Layer 2 of a small transformer language model trained on English Wikipedia (10 layers, counted from 0, width 128).
A neuron adds its activation times its output weights to the MLP's output. To switch it off is to set its activation to zero at one token and run the rest of the model.

Output weights of the MLP neurons that the questions are about. A number n stands for n times 0.0036.
n61: -6 -24 -22 -6 11 40 19 25 -58 49 -1 -4 -15 0 6 22 12 4 -16 5 -17 42 14 -13 37 10 53 -28 -20 31 -8 -21 -12 -20 12 20 7 2 14 60 -34 -4 -20 38 16 46 -1 25 43 60 1 -29 31 7 12 -22 -26 -6 11 -23 -19 11 -21 47 -26 -7 23 27 25 7 3 -33 -21 -14 -4 38 7 -11 53 20 -16 -23 -23 -23 -15 15 -15 -2 27 11 -10 34 10 -7 -1 12 -28 -21 13 18 1 -18 -10 -31 -28 -37 -33 -22 7 -37 -50 -24 14 -28 -7 9 32 -9 50 14 -16 67 -15 -33 9 9 -6 -20
n71: 4 -19 45 -10 -21 -41 3 -9 -11 43 21 -10 7 -29 42 -4 45 13 -35 -30 -25 -13 15 -21 -52 -9 -2 -48 -19 -41 57 17 68 10 37 -12 2 4 -22 -36 0 -1 3 -31 33 -33 -19 14 39 -18 6 -5 29 -17 0 -56 -43 -1 27 -18 -7 35 -10 20 28 -8 23 -14 -4 -10 25 15 -2 66 -1 22 -1 1 -18 22 1 -4 -35 5 2 -38 1 9 -31 -30 22 79 -7 -20 -29 -43 -34 10 -2 -21 24 46 27 3 30 57 27 46 -46 19 -16 -24 10 3 48 1 9 7 -19 -1 -4 -82 -59 10 -52 -13 -52 31
n76: 37 20 -49 -35 -8 -63 2 -15 -12 17 9 64 -19 24 -16 -41 -18 5 -18 1 -15 5 -15 -35 -28 3 17 -30 -2 -37 16 32 23 21 -6 30 -11 55 -32 7 9 36 13 -42 2 -13 19 -36 -10 -23 -6 2 9 10 90 -25 -28 9 40 22 -8 18 6 30 -2 6 17 -5 -5 37 1 6 33 19 33 4 3 -30 2 7 -45 15 -17 10 47 -45 38 -17 -35 -20 27 41 -2 -42 6 41 -13 22 1 -62 8 43 6 -3 -55 10 -33 8 10 -17 44 0 3 -15 1 15 -3 22 -48 21 -9 -26 33 30 30 -28 -14 -12
n85: 34 12 14 36 -22 -20 -14 29 10 9 10 -13 40 13 -11 33 16 -23 15 14 42 -16 -10 6 -24 4 11 11 -4 -30 13 -7 -27 -13 7 -8 32 31 9 7 39 27 11 -29 6 38 -26 -8 -4 -19 37 -33 38 17 8 -93 17 -15 4 -20 -6 51 -15 6 29 -12 6 1 11 -40 -49 6 -41 -28 12 1 -3 -19 64 -11 8 -26 29 6 27 29 16 6 -43 -7 10 3 -5 3 -11 3 -1 -16 12 -29 54 14 -34 -40 27 20 -40 10 -6 26 13 -36 -37 13 -1 -19 -11 26 9 -22 7 -30 -18 -20 31 15 29 29
n88: 13 4 -2 20 9 -4 38 -39 22 -10 21 -30 -8 2 12 47 -38 8 -4 13 -39 -47 -42 5 -4 15 -10 12 -21 21 32 31 -7 1 -23 4 -10 -60 2 -33 -32 -7 16 12 -17 -22 -32 -22 -45 -28 -36 26 -18 -4 -5 6 0 -7 -21 48 -43 -8 19 -8 -47 14 59 35 -1 16 11 -18 24 -4 37 8 34 -9 -7 51 -38 4 -33 26 5 43 -22 8 16 -16 -50 11 -3 65 -8 -35 -6 11 13 23 16 11 -9 20 -2 27 -30 -6 4 29 -32 -50 26 30 -2 9 0 2 -31 -23 -37 -16 24 -22 -30 11 -12 -26
n98: -5 -25 1 -26 -33 16 46 -22 -17 19 37 12 -14 -6 22 2 61 19 9 -19 -44 24 16 -4 -2 15 -30 -9 12 53 7 -1 -2 -30 1 12 -7 24 42 16 -13 -46 6 40 36 10 22 9 18 -25 45 9 9 -11 -2 -7 -9 -4 18 5 3 -20 10 -47 -17 3 -9 11 44 51 26 67 -5 -40 -22 9 3 -8 -13 -14 -26 -18 19 -26 -68 22 -63 34 15 16 22 -20 -23 31 32 -29 -28 3 -12 54 -49 -38 -34 43 -8 -39 -47 -49 8 -4 11 30 -16 2 -31 -20 -18 -39 15 17 6 -7 34 -34 -11 -13 -4 -2
n111: 53 -30 -6 5 -3 -17 45 15 -10 26 5 -10 55 22 -5 -54 3 4 28 20 -14 52 -20 14 -14 -10 -24 -49 1 8 -10 11 5 23 -62 -5 -22 2 -31 14 13 -3 3 30 -16 -26 -51 23 10 -4 -20 35 -51 -39 26 -6 -22 35 5 -4 -18 1 28 17 -13 6 37 19 28 -12 24 -24 -16 -19 -49 2 -34 -9 -52 10 -7 -27 -30 -19 2 30 -38 9 -6 -8 -22 -58 -5 5 9 -8 -3 -44 16 46 -37 -16 27 -37 45 -15 -8 -38 16 6 1 68 1 -38 -56 21 18 -3 -34 -9 -27 53 -4 27 -30 9 -15 11
n154: 62 -13 14 82 -38 -21 7 -30 -2 -4 4 -19 52 49 54 -18 60 -36 -15 13 -15 22 -25 -33 35 -16 -41 10 -2 18 -13 -12 -35 6 2 4 -2 2 -27 -22 -1 8 -16 -5 21 -16 16 -26 26 -7 -1 2 7 -28 92 -9 24 20 33 -24 -21 36 19 9 -27 13 20 -13 -29 13 25 -19 8 6 28 16 72 -2 11 -8 -17 -37 25 42 18 -28 -3 14 -15 30 -52 -50 30 24 36 31 -50 2 -11 -22 34 -13 13 -12 26 14 37 17 4 20 12 26 31 -9 -14 -27 -44 -3 0 25 -27 -52 -38 -22 25 -50 -41 10
n155: 25 -25 -33 32 -12 -13 -19 25 -6 1 -2 -37 5 57 52 22 8 -52 18 -33 -48 -23 -65 44 9 -50 -2 -48 15 -16 30 30 2 -17 -24 40 -10 -26 -15 21 6 26 31 14 46 18 50 26 41 1 28 -22 2 -5 18 5 11 7 -12 15 16 40 21 -10 29 7 15 20 14 0 47 -7 22 -1 42 53 -19 -29 2 6 12 -18 2 -39 -4 2 -16 -22 -24 -29 -1 17 -29 36 -15 32 3 67 14 -25 -9 9 -15 -10 0 -46 -23 -13 18 5 45 -2 -12 35 21 -12 -4 17 4 12 -34 9 -24 -14 -11 -13 -15 3
n158: -3 -4 -20 3 34 29 31 -38 0 -26 41 -24 16 23 44 -5 23 19 -8 27 22 -62 9 13 -38 17 25 51 7 -27 31 48 30 -19 20 30 40 34 0 6 52 -6 -4 15 -45 7 15 -9 21 4 12 14 -23 -55 6 -10 -10 7 -16 -36 -11 45 18 6 -48 37 40 -14 -7 21 -14 1 54 22 43 -15 -2 15 35 -13 9 -44 17 38 -14 6 9 20 6 4 1 -36 -47 5 28 0 35 -3 25 18 -13 -31 0 -43 -10 -14 25 3 -31 43 20 13 -11 -24 -30 13 -49 -44 7 20 -3 22 -41 27 33 36 21 8
n188: -2 34 -14 9 3 -55 -2 -7 -33 -47 -22 26 12 -31 11 12 -27 -13 -9 44 20 4 30 16 19 14 -1 -21 17 -43 29 -3 -4 -4 44 -3 55 -22 15 -2 -30 6 -23 34 -4 -31 8 7 9 -18 0 3 -3 -7 2 34 -34 -29 11 -22 24 29 11 17 -17 -26 11 -7 46 -38 14 -29 24 10 6 -16 49 14 -7 -21 45 -10 8 -11 2 -1 1 9 28 8 -19 32 -1 25 -18 -24 39 18 38 -6 33 4 -38 25 21 27 -22 24 -25 -19 40 12 15 -7 27 14 -5 22 -11 -54 45 -39 30 2 11 24 -52 4
n190: 15 8 -24 41 8 -30 45 -20 1 -13 59 15 46 -14 -59 -50 -24 -3 -17 16 -3 16 43 -4 6 5 10 26 -5 21 0 -19 -16 42 -8 -2 19 -6 -2 -8 60 53 23 14 28 -2 17 3 39 -42 4 25 12 9 -34 41 5 46 -19 -25 22 -19 33 24 0 16 9 5 -7 -38 2 16 37 -20 -5 -40 -22 48 35 -42 -25 1 13 -2 31 26 -7 -21 -12 -7 21 44 -34 -23 26 2 -4 51 -14 -69 5 31 20 38 -18 37 2 -30 -6 21 3 43 21 49 -3 31 -36 10 -31 -4 8 -29 9 3 13 18 -16 -17
n191: 36 3 -18 -2 -13 -2 21 4 0 17 -17 -38 -15 -48 -39 3 34 8 -7 19 9 -54 -12 -27 -10 -3 -11 -51 -8 30 19 7 1 7 20 10 -48 27 6 25 9 11 28 -20 44 67 -25 0 -19 35 45 -35 1 -5 6 36 -2 -36 3 -15 23 4 14 27 -8 49 -34 13 39 11 9 -66 23 -1 34 35 -36 -7 -27 -3 -47 2 45 21 19 47 1 2 -34 -2 1 7 -4 28 13 -24 -18 -38 -31 44 65 22 -14 49 22 11 12 44 -8 -15 -48 -6 -18 -9 38 -4 -30 27 -30 -21 -15 20 -8 -17 -42 -16 7 -38
n222: -33 1 -50 39 21 -14 49 -7 73 -29 -14 25 8 3 35 -8 10 24 19 48 30 24 -19 4 71 -22 -5 27 13 31 18 -34 19 -42 39 -26 23 41 26 10 19 -21 8 20 -17 4 10 18 36 -21 -11 33 21 25 -46 -6 18 -4 16 19 1 1 -11 -1 59 -43 2 29 15 7 32 -4 -6 8 1 37 -3 -12 -13 -8 54 6 -6 24 41 -43 -13 -12 -22 30 9 -23 4 19 15 11 29 26 29 30 -13 7 -14 -18 6 42 -5 13 1 -19 -10 19 -26 2 -8 -9 18 40 -9 -9 27 0 22 -37 -5 -34 3 8
n230: -13 9 -39 38 -12 57 9 25 -8 24 19 38 25 -11 33 11 30 -6 -16 18 25 12 51 8 4 6 6 -41 48 41 -65 -5 4 -17 16 59 -2 55 29 20 -47 -1 0 -29 -6 -34 -46 2 9 -23 -9 -26 -30 41 -13 19 8 -33 -18 -7 -18 -36 -5 -55 38 78 25 -19 21 -3 2 13 16 18 10 -21 -24 -20 10 -58 -26 27 10 -13 -26 -30 -2 -3 -18 -9 -4 32 22 42 -2 -62 8 -12 -24 25 15 -52 0 41 -6 32 44 -3 -8 5 35 -2 11 13 25 3 -30 7 24 -37 3 -1 2 29 -11 -1 18 -16
n300: 25 18 -2 2 6 47 -1 56 3 -2 7 -36 -20 7 -12 0 -2 5 -25 18 14 -10 17 -2 38 -10 2 -31 -3 34 42 34 17 -14 86 74 -36 3 0 39 -43 31 -10 28 3 9 -44 4 19 -13 3 -27 -9 -35 -7 25 44 -55 -21 11 7 -2 -6 -19 27 2 -7 -12 -43 -9 -53 -7 -13 35 -8 -7 -45 15 5 -9 -3 -19 7 29 36 19 -8 19 46 -5 -19 -2 -43 9 -25 -8 32 -7 -31 4 -6 -19 10 3 -17 -10 -2 -54 25 20 35 0 -3 33 -38 23 1 -64 -31 -29 45 -32 -39 5 -59 18 24 -51

Each question names a token from some text and the token that comes next. It shows the activations a of the neurons there, in the order above. A number n stands for n times 0.055.

Then comes g, the gradient of the next token's log-probability with respect to the MLP's output, scaled to length 1. A neuron's effect is roughly proportional to its activation times (output weights . g). A number n stands for n times 0.0041.

",", then " "
a: 0 2 1 -2 0 -4 0 -4 -1 1 0 -2 1 -8 0 3
g: 6 -25 -30 2 33 -1 -17 2 -4 10 -26 -34 48 30 16 20 8 11 -30 -10 -9 -26 34 -12 12 21 -29 9 2 36 -16 2 0 -61 19 6 2 43 -6 -9 -46 -13 -14 13 -46 -7 -11 -20 15 -34 2 21 18 40 7 1 -2 -2 -23 4 -21 -24 5 -5 -19 -4 11 4 9 63 -12 19 15 -7 31 -5 47 9 22 0 4 -13 3 27 13 10 -17 -8 -30 -7 9 -4 -13 22 29 -8 -24 -23 -1 14 -2 15 45 -17 16 39 12 18 19 6 -18 -24 -30 -21 15 -43 28 -7 4 8 15 -11 1 16 22 -34 -17 12
Which neuron, switched off, raises the next token's probability most? n222

"h", then "ode"
a: 2 1 1 -1 1 0 0 0 1 2 1 4 3 -1 -4 2
g: 46 13 3 20 -7 -3 13 -48 -32 0 19 -3 3 -1 -35 27 -50 -48 25 -12 -20 12 23 -9 10 -19 14 11 10 -26 -31 4 33 6 -25 21 2 -21 -33 21 -21 17 15 16 10 -10 -29 1 20 9 24 9 17 -8 2 29 -6 11 7 -19 -13 -15 -15 -18 -13 12 -17 -25 -13 -10 -10 -23 -14 6 3 -5 3 10 -8 -27 18 -23 35 36 -33 -17 11 27 -15 -35 38 16 29 -6 6 14 -50 9 -4 -20 -6 19 -26 -4 -31 27 7 -7 16 11 48 0 12 23 18 -4 -7 22 -33 -54 -6 -12 -15 46 18 -16 4 -33
Switching off which neuron hurts the next token most? n190

"i", then "em"
a: -8 2 0 4 5 -21 -2 0 1 4 -1 2 1 -6 0 -2
g: -5 23 -2 -15 11 -19 13 -4 -9 -9 31 2 -7 -6 -16 16 32 -43 29 -4 -14 6 5 25 -37 -35 21 -11 17 -27 -23 -19 15 -30 27 -26 -10 17 11 -7 -23 47 -30 -52 14 0 45 -5 -4 43 -19 -23 -11 -13 -7 -5 -2 57 43 11 -18 20 -64 3 -1 -18 -18 36 24 22 2 -34 -32 -17 -7 9 5 -9 1 -1 -23 -1 3 10 -29 -4 3 15 17 -12 -8 21 1 -39 -17 -16 -14 -7 25 19 29 -1 -26 -20 22 -21 13 25 -28 0 2 19 -1 4 -23 37 5 7 -31 -5 -33 4 -3 3 -35 3 10 12
Which neuron, switched off, raises the next token's probability most? n61

".\n\n", then "The"
a: 0 2 0 38 -1 0 1 0 1 -8 -1 0 -5 -9 2 85
g: -18 -18 -31 -29 12 8 5 -13 -10 59 -9 -31 0 18 9 21 0 -28 22 12 18 -19 -2 4 22 4 12 -15 -18 24 18 20 17 -13 -34 5 -11 19 27 22 36 -24 18 -8 12 17 -32 36 14 2 -4 9 14 -17 17 -15 21 19 27 -62 -26 2 -35 10 -36 3 -25 -7 -6 -40 -12 -40 5 -19 -43 26 -9 -8 -19 10 -13 -21 4 -15 -12 -6 43 -10 16 -27 -45 18 32 0 16 20 -6 -7 -18 -12 -3 11 -1 -20 -16 -9 18 -44 29 31 -7 -12 -2 -11 -16 18 -30 -48 -17 -2 16 21 16 -6 -2 -22 25 28
Switching off which neuron hurts the next token most? n300

" for", then " which"
a: 0 3 -1 -1 1 -16 16 -3 0 6 8 2 -2 -4 -1 -7
g: -5 -25 -16 -29 -10 41 6 9 -20 28 -3 14 25 -15 29 39 14 34 24 -7 2 -27 19 -35 -1 -7 -10 21 2 7 -27 28 44 -11 -16 -21 -39 -10 -19 16 9 -5 13 16 -15 -5 -9 -26 -48 -21 -17 12 25 11 0 -3 20 18 7 -14 17 17 -8 0 -17 27 18 -9 -11 -15 -6 8 -43 -28 21 10 -27 -46 -51 39 16 -54 16 10 -3 35 -9 -15 26 31 -7 -17 7 -3 -14 33 -27 -5 -4 25 10 -28 21 -31 21 21 25 9 3 -7 -1 -14 3 -9 -35 19 37 -13 13 -8 37 -19 -8 19 24 20 12 2
Switching off which neuron hurts the next token most? n111

"an", then " t"
a: 0 -12 -3 4 1 5 -1 0 0 2 1 1 6 -7 4 -1
g: 9 -7 -41 28 -18 25 27 -30 17 -4 -58 -16 -25 -10 3 8 -36 -12 -9 -14 -2 -37 11 -7 9 9 -17 26 -6 -16 20 -23 -38 6 -52 18 22 -23 6 26 29 4 -42 23 -15 -23 -32 -4 10 9 -17 2 -6 32 -8 2 -12 52 32 -19 7 4 6 8 -3 -5 2 -1 -2 -10 -6 -15 -27 -11 13 -1 -14 -18 -8 35 28 -12 -14 2 27 13 12 32 -23 17 -8 -44 -21 21 -17 -5 20 21 -7 -40 22 -16 17 -19 21 -30 36 -18 -34 -44 0 24 -11 -31 -14 -22 9 7 20 -13 -24 23 16 -27 2 9 -30 13
Switching off which neuron hurts the next token most? n71

" In", then "stit"
a: 3 1 -4 0 7 1 0 -1 0 -6 5 1 1 -8 0 -11
g: -11 -18 3 15 -15 -28 29 -1 -15 5 19 7 -24 -15 -14 15 25 7 -37 40 36 -31 -55 28 -5 19 29 12 -8 33 -7 44 -18 -12 32 -10 10 -41 -3 -14 -9 6 9 7 -26 25 11 15 -32 11 -2 -16 47 25 -20 -6 18 -13 -42 8 -4 -2 12 25 -3 19 26 29 -14 19 -1 -22 25 -38 -8 -1 18 -23 -13 21 29 -2 -5 -40 -7 44 -11 35 25 -4 20 38 7 -8 -9 -3 9 26 37 30 7 -8 -18 21 1 22 1 22 -7 17 5 -33 11 42 -33 -25 -2 -3 16 -23 4 -13 0 -3 -7 -16 37 -5
Switching off which neuron hurts the next token most? n88

" un", then "iversity"
a: 49 -1 -9 3 -3 -5 -16 -8 -1 1 -2 0 1 -4 1 -14
g: 19 -29 16 -2 9 -8 -7 -32 -3 40 4 19 -10 -4 16 3 60 -12 -21 35 1 -32 -19 4 -20 0 27 -17 -6 1 -8 -6 -37 25 42 -5 -3 -1 -28 -3 -17 -36 -7 -18 16 41 26 -6 -8 7 -21 2 -6 23 -7 10 16 26 -3 -1 23 -14 4 25 11 -1 28 -2 53 17 0 -2 14 -11 -14 17 8 0 18 43 26 -40 -29 6 -17 14 6 19 -8 8 40 26 -5 -43 26 27 -4 -11 -13 9 -2 17 28 -27 -5 27 -36 6 -23 -1 -40 -27 38 13 -7 9 -4 -8 -27 -17 29 -3 18 1 -4 -36 -11 -64
Switching off which neuron hurts the next token most? n61

"b", then "o"
a: -2 -2 0 -74 0 -1 0 -10 0 2 -1 4 1 0 7 2
g: 9 36 -10 -17 31 -4 17 -1 8 64 5 -33 5 36 25 -26 -17 -8 13 -29 -7 -41 -30 -14 -2 7 -15 -20 34 17 20 20 -11 -8 4 23 5 -25 -21 -1 -43 28 -32 -1 -28 14 1 22 -9 -10 10 -27 6 -22 8 33 -15 16 -4 14 -16 5 30 -4 -10 -4 45 4 -22 -12 6 -46 11 -42 3 16 -5 -66 10 -13 -19 20 -27 -20 -1 10 9 -21 -27 -36 -12 -7 -24 -10 26 -13 14 4 0 -14 13 -12 24 -17 -4 -15 25 20 -17 -40 -31 16 4 -10 7 30 11 -27 7 21 5 21 36 0 -27 23 21 -7
Switching off which neuron hurts the next token most? n85

"c", then "le"
a: 0 -2 -1 -3 2 -1 0 -15 0 1 0 1 2 -2 0 4
g: 30 -29 7 18 -15 24 -16 21 -6 -20 25 22 50 -15 41 -19 7 15 3 10 -43 25 -1 4 -24 2 -33 0 17 -39 -34 -53 19 -19 -5 -5 7 33 -9 -14 17 7 12 -6 -5 13 10 7 -16 22 -52 -8 11 0 9 -14 -3 -12 39 -4 -17 -6 -1 12 11 3 -6 -1 -22 -5 13 -14 -5 -20 -22 56 16 41 35 -18 -20 -15 -25 53 2 -7 -20 -66 -3 3 -27 7 0 26 12 -14 -14 -10 -7 -19 22 -20 -17 11 8 -8 1 17 19 16 10 9 -29 18 -30 19 20 -37 -21 31 16 -14 -2 2 33 -21 14 -1
Which neuron, switched off, raises the next token's probability most? n154

" was", then " mov"
a: 1 8 -2 -1 1 1 -2 -1 -53 2 15 -2 0 -5 7 1
g: -21 14 -9 14 25 -14 -22 39 -2 35 -8 21 0 -21 10 2 -29 -16 -28 -13 16 29 21 -15 47 15 -13 -11 3 2 27 9 4 5 -3 24 -7 4 26 4 0 14 -2 -5 -17 -2 -7 -2 -33 16 2 9 22 -24 -21 2 32 11 -8 0 11 5 -4 38 0 -2 21 -23 -9 -26 17 -21 -6 -14 59 -21 1 6 -31 57 -5 11 -14 60 25 48 -14 17 28 -16 9 19 33 30 18 18 32 -14 -18 -14 0 -77 -12 20 27 -6 16 3 -31 0 -3 -8 6 -14 -19 -6 -6 -35 28 -24 13 -15 1 -12 26 30 -23 -1
Switching off which neuron hurts the next token most? n155

"ra", then "il"
a: -4 -1 0 -1 2 -3 3 0 -1 2 0 0 0 -4 0 -1
g: -5 11 6 -18 -49 -12 6 -7 -12 -1 -3 15 -7 3 -25 -23 -2 -3 -37 -9 7 -9 15 -23 -8 18 41 -1 27 15 7 -31 -30 -1 10 6 -17 16 24 0 26 -11 -11 -11 0 6 13 -2 -6 23 25 28 -29 -23 -10 -42 22 12 32 31 -35 38 20 19 -16 8 -38 16 -37 24 45 -15 -19 14 -19 39 -16 2 -5 11 17 12 -23 -27 21 26 -12 -9 -14 -5 -24 -3 -22 2 -23 12 -16 37 -26 -8 14 24 5 15 -14 1 2 -32 -5 -29 40 -8 -34 -22 -26 -30 45 42 19 3 -6 30 -28 -30 -13 9 -39 27
Which neuron, switched off, raises the next token's probability most? n61

"le", then " He"
a: -1 -1 -3 2 1 0 -3 0 0 1 1 0 -16 1 0 1
g: 21 -32 -3 2 33 3 -45 -4 10 19 -8 8 -1 32 28 -48 40 -12 17 26 -24 7 21 12 19 12 -10 13 -27 57 -12 -12 3 -17 39 7 -34 -23 18 -8 3 -3 13 -8 -43 13 17 -23 9 5 -1 -22 9 -1 2 -48 12 6 -23 5 28 24 14 17 24 -24 -18 41 -8 30 7 15 25 -7 45 1 -2 -6 -10 5 -18 -16 -9 -30 -9 -8 12 0 -16 14 8 9 -4 8 -1 19 5 -20 -11 -6 -12 46 -5 1 -8 24 9 -62 25 -18 18 2 54 -1 -20 17 -5 10 -2 73 9 -7 -7 2 15 -9 -11 -4
Switching off which neuron hurts the next token most? n191

"ign", then " has"
a: -5 6 18 2 0 -7 -1 2 2 5 -1 1 -8 1 -7 -5
g: 18 1 -21 49 8 -42 24 20 -8 29 11 -23 -20 -24 32 28 27 15 -16 -4 6 12 17 -22 -22 -22 15 4 -28 -8 6 -19 16 0 -8 -12 -4 21 4 18 -11 16 16 14 6 28 -12 35 -47 -21 -30 -60 -5 6 10 -23 12 33 -7 45 4 6 25 1 -26 24 2 21 -48 13 4 -20 4 -10 33 3 0 26 38 9 12 13 5 -29 22 -7 23 -11 28 -30 7 -10 16 -32 23 -8 -15 2 -24 -9 -10 -26 7 7 -11 -14 -47 11 5 11 -21 45 32 2 0 -16 14 -20 1 37 6 -2 44 5 -31 -30 9 15
Switching off which neuron hurts the next token most? n76

"le", then " had"
a: 0 -1 -2 1 1 0 -3 -1 0 1 1 -1 -16 2 0 1
g: -24 -13 -23 52 1 40 -19 -8 6 -68 5 30 -13 10 -6 15 -14 30 -19 -43 3 2 -24 10 16 0 25 -16 5 8 10 -5 12 2 -28 7 -4 35 0 -18 18 -48 -21 0 -19 3 9 -17 -23 -2 -53 11 18 1 23 3 -20 1 -5 59 0 -13 3 12 -1 -30 15 -2 1 -15 6 0 -18 0 -54 -11 -13 47 33 -23 -1 -6 1 57 16 57 -10 15 12 -43 0 -11 -5 13 10 -9 -16 -48 -10 15 10 -20 -6 7 -10 13 19 15 18 -13 11 19 7 3 -10 -38 -21 20 -14 -10 -19 2 15 7 12 8 1 10
Switching off which neuron hurts the next token most? n191

" serv", then "es"
a: 8 1 4 -1 7 -3 5 -4 0 -2 0 -1 -1 -1 15 -4
g: -20 28 -2 -2 -2 -10 42 -17 1 5 1 10 -20 30 -6 16 38 -44 -29 -16 3 14 36 6 -8 27 31 -24 14 -30 0 16 9 -13 -36 14 -14 11 40 -22 -19 31 -38 -1 35 -21 -4 7 -17 -6 -3 -2 -2 7 22 21 -22 -9 9 -26 -4 -51 7 -8 14 23 17 -25 -15 28 -28 -8 3 0 -3 -3 -31 -4 9 -41 -24 -7 -1 19 4 -23 27 -31 -23 37 22 5 9 -14 -5 -22 -17 -36 -25 -4 35 11 -17 2 3 -19 12 3 21 -22 51 -5 -10 6 -36 30 7 -37 55 -2 -34 4 -37 5 4 11 -15 17
Switching off which neuron hurts the next token most? n230

"ence", then " at"
a: 0 3 -1 -3 83 -1 -1 -1 -11 -1 14 0 -1 -6 -2 -1
g: -6 -25 -14 -9 38 -29 23 8 -5 -25 9 36 -23 5 -30 10 15 -7 28 -11 8 25 54 -35 17 -1 -33 13 19 6 73 -44 1 -32 22 8 -21 4 26 27 23 -41 -5 -8 -15 -24 44 -12 -6 -2 12 25 28 18 9 -29 12 33 5 8 24 -12 -7 -2 6 -30 -7 24 -20 -8 -6 19 0 -6 -25 5 3 4 2 -38 -13 5 -23 43 -19 2 -5 14 13 0 -30 1 -4 13 58 36 -7 4 35 -15 17 -3 3 5 -18 7 -21 4 9 -22 14 40 28 21 8 21 3 -10 23 -26 5 -6 12 8 14 -8 0 -33
Which neuron, switched off, raises the next token's probability most? n88

"b", then "us"
a: -2 -1 0 -67 -1 -1 0 -9 0 2 -2 2 1 -3 5 -1
g: -27 37 0 23 29 -47 27 6 6 35 -22 3 6 -28 -29 15 -27 19 -6 -26 -4 6 -34 -20 -2 -10 -26 26 29 4 40 -6 -3 -6 -3 -30 58 44 -1 -1 12 27 6 -4 -15 52 32 -18 -8 4 -32 8 -30 -20 -10 23 -37 -15 -11 28 -2 6 -7 -12 -6 -12 5 29 -7 3 -27 -17 -30 -26 -3 20 -15 -16 -20 9 41 14 1 15 -38 -10 -35 1 -1 -8 -12 -19 14 27 23 -19 10 -4 -52 -6 34 5 -13 -11 5 8 24 14 -10 5 -6 -13 -4 60 11 -18 28 -8 21 12 -3 26 24 10 0 0 5 2
Switching off which neuron hurts the next token most? n154

" re", then "ct"
a: 3 -2 1 -1 0 0 -1 -3 -13 9 3 -1 1 -15 -1 1
g: -8 5 -28 -48 -12 18 -1 21 -1 -17 -10 9 10 -6 -20 -24 -18 6 21 0 -19 -28 25 -1 -24 -15 26 -17 -24 -12 -35 -13 -14 -2 21 0 -16 -40 31 -25 15 24 36 -8 -14 -30 15 -33 -41 8 -21 -33 -13 -16 -9 20 26 -20 33 1 19 -19 27 -5 -28 17 1 17 -4 27 1 -7 6 40 -29 -16 23 -23 36 45 -37 -21 14 13 9 10 20 -22 -16 -15 -4 -9 -45 35 -44 -9 6 -30 9 38 -12 11 -6 -12 15 -13 -18 4 21 38 -25 -9 6 -14 -36 20 3 -29 18 -27 -3 25 -43 -1 0 7 -11 4
Switching off which neuron hurts the next token most? n222

" b", then "all"
a: 1 1 0 -36 11 0 0 -2 -1 3 -1 0 -1 -3 0 2
g: 3 4 2 -24 1 -18 -53 0 20 -60 -29 -29 14 -18 1 17 2 2 7 -17 26 16 19 -19 -14 -15 27 -39 -12 21 -31 5 23 18 -35 13 5 -13 -27 -15 -20 8 -34 12 26 -15 19 -15 -48 -44 10 16 -9 -13 40 -25 -5 6 -8 22 -13 12 -31 27 9 -32 -1 -6 16 -60 -2 -10 11 8 7 -28 -1 21 -4 -57 9 -16 -28 11 -23 0 33 -10 39 -15 -17 2 4 31 19 1 -5 -17 18 -4 -3 -2 -13 3 -4 -11 -6 -3 -23 13 -3 -20 17 1 -8 12 -37 32 -27 7 -26 -1 -37 -30 15 8 -8 41
Which neuron, switched off, raises the next token's probability most? n85

" co", then "-"
a: -1 1 0 0 3 -6 1 -4 0 5 2 0 -3 6 38 -6
g: 30 -5 -7 -13 0 23 -10 38 -12 17 -1 -8 38 20 39 -23 3 17 35 20 -48 6 28 -15 2 -6 -1 15 11 -34 20 -4 14 -3 32 -20 -6 24 -5 0 -19 -30 -4 9 5 -35 36 -29 25 25 -33 15 -6 -39 2 10 6 -2 -23 28 -17 -19 32 -14 -23 15 -8 -4 -40 -9 -37 -20 4 5 6 -13 6 7 1 -46 -11 2 -45 -33 -2 17 8 32 -16 15 18 42 41 -7 -39 -13 7 -13 35 -11 -11 42 -1 -14 -3 37 14 -29 -5 -22 -1 25 -2 30 6 21 -25 -14 -5 13 -23 -1 33 10 30 -3 23 -8
Switching off which neuron hurts the next token most? n230

" man", then "u"
a: 10 -48 0 0 0 -1 6 -21 0 1 -3 1 -4 1 -1 -2
g: -28 -30 -2 -30 14 31 -1 2 -12 -2 5 0 28 33 -33 1 30 -47 12 4 32 1 -33 13 -25 -23 -2 -4 10 -22 -2 41 -1 -7 48 2 5 -2 37 -16 -33 -14 -12 -8 -11 6 0 -35 4 10 -10 6 -32 10 3 17 -34 41 -35 6 12 -20 0 10 21 -12 -8 -25 -19 33 3 1 -26 14 -22 -32 -5 39 0 7 3 7 11 -34 -26 -34 3 62 24 -24 2 11 19 4 3 -10 -19 -2 3 -25 26 8 -21 25 -43 -11 -22 -10 -20 3 24 -3 -12 29 -17 4 34 24 31 -27 26 7 17 15 26 41 -14 -7
Switching off which neuron hurts the next token most? n154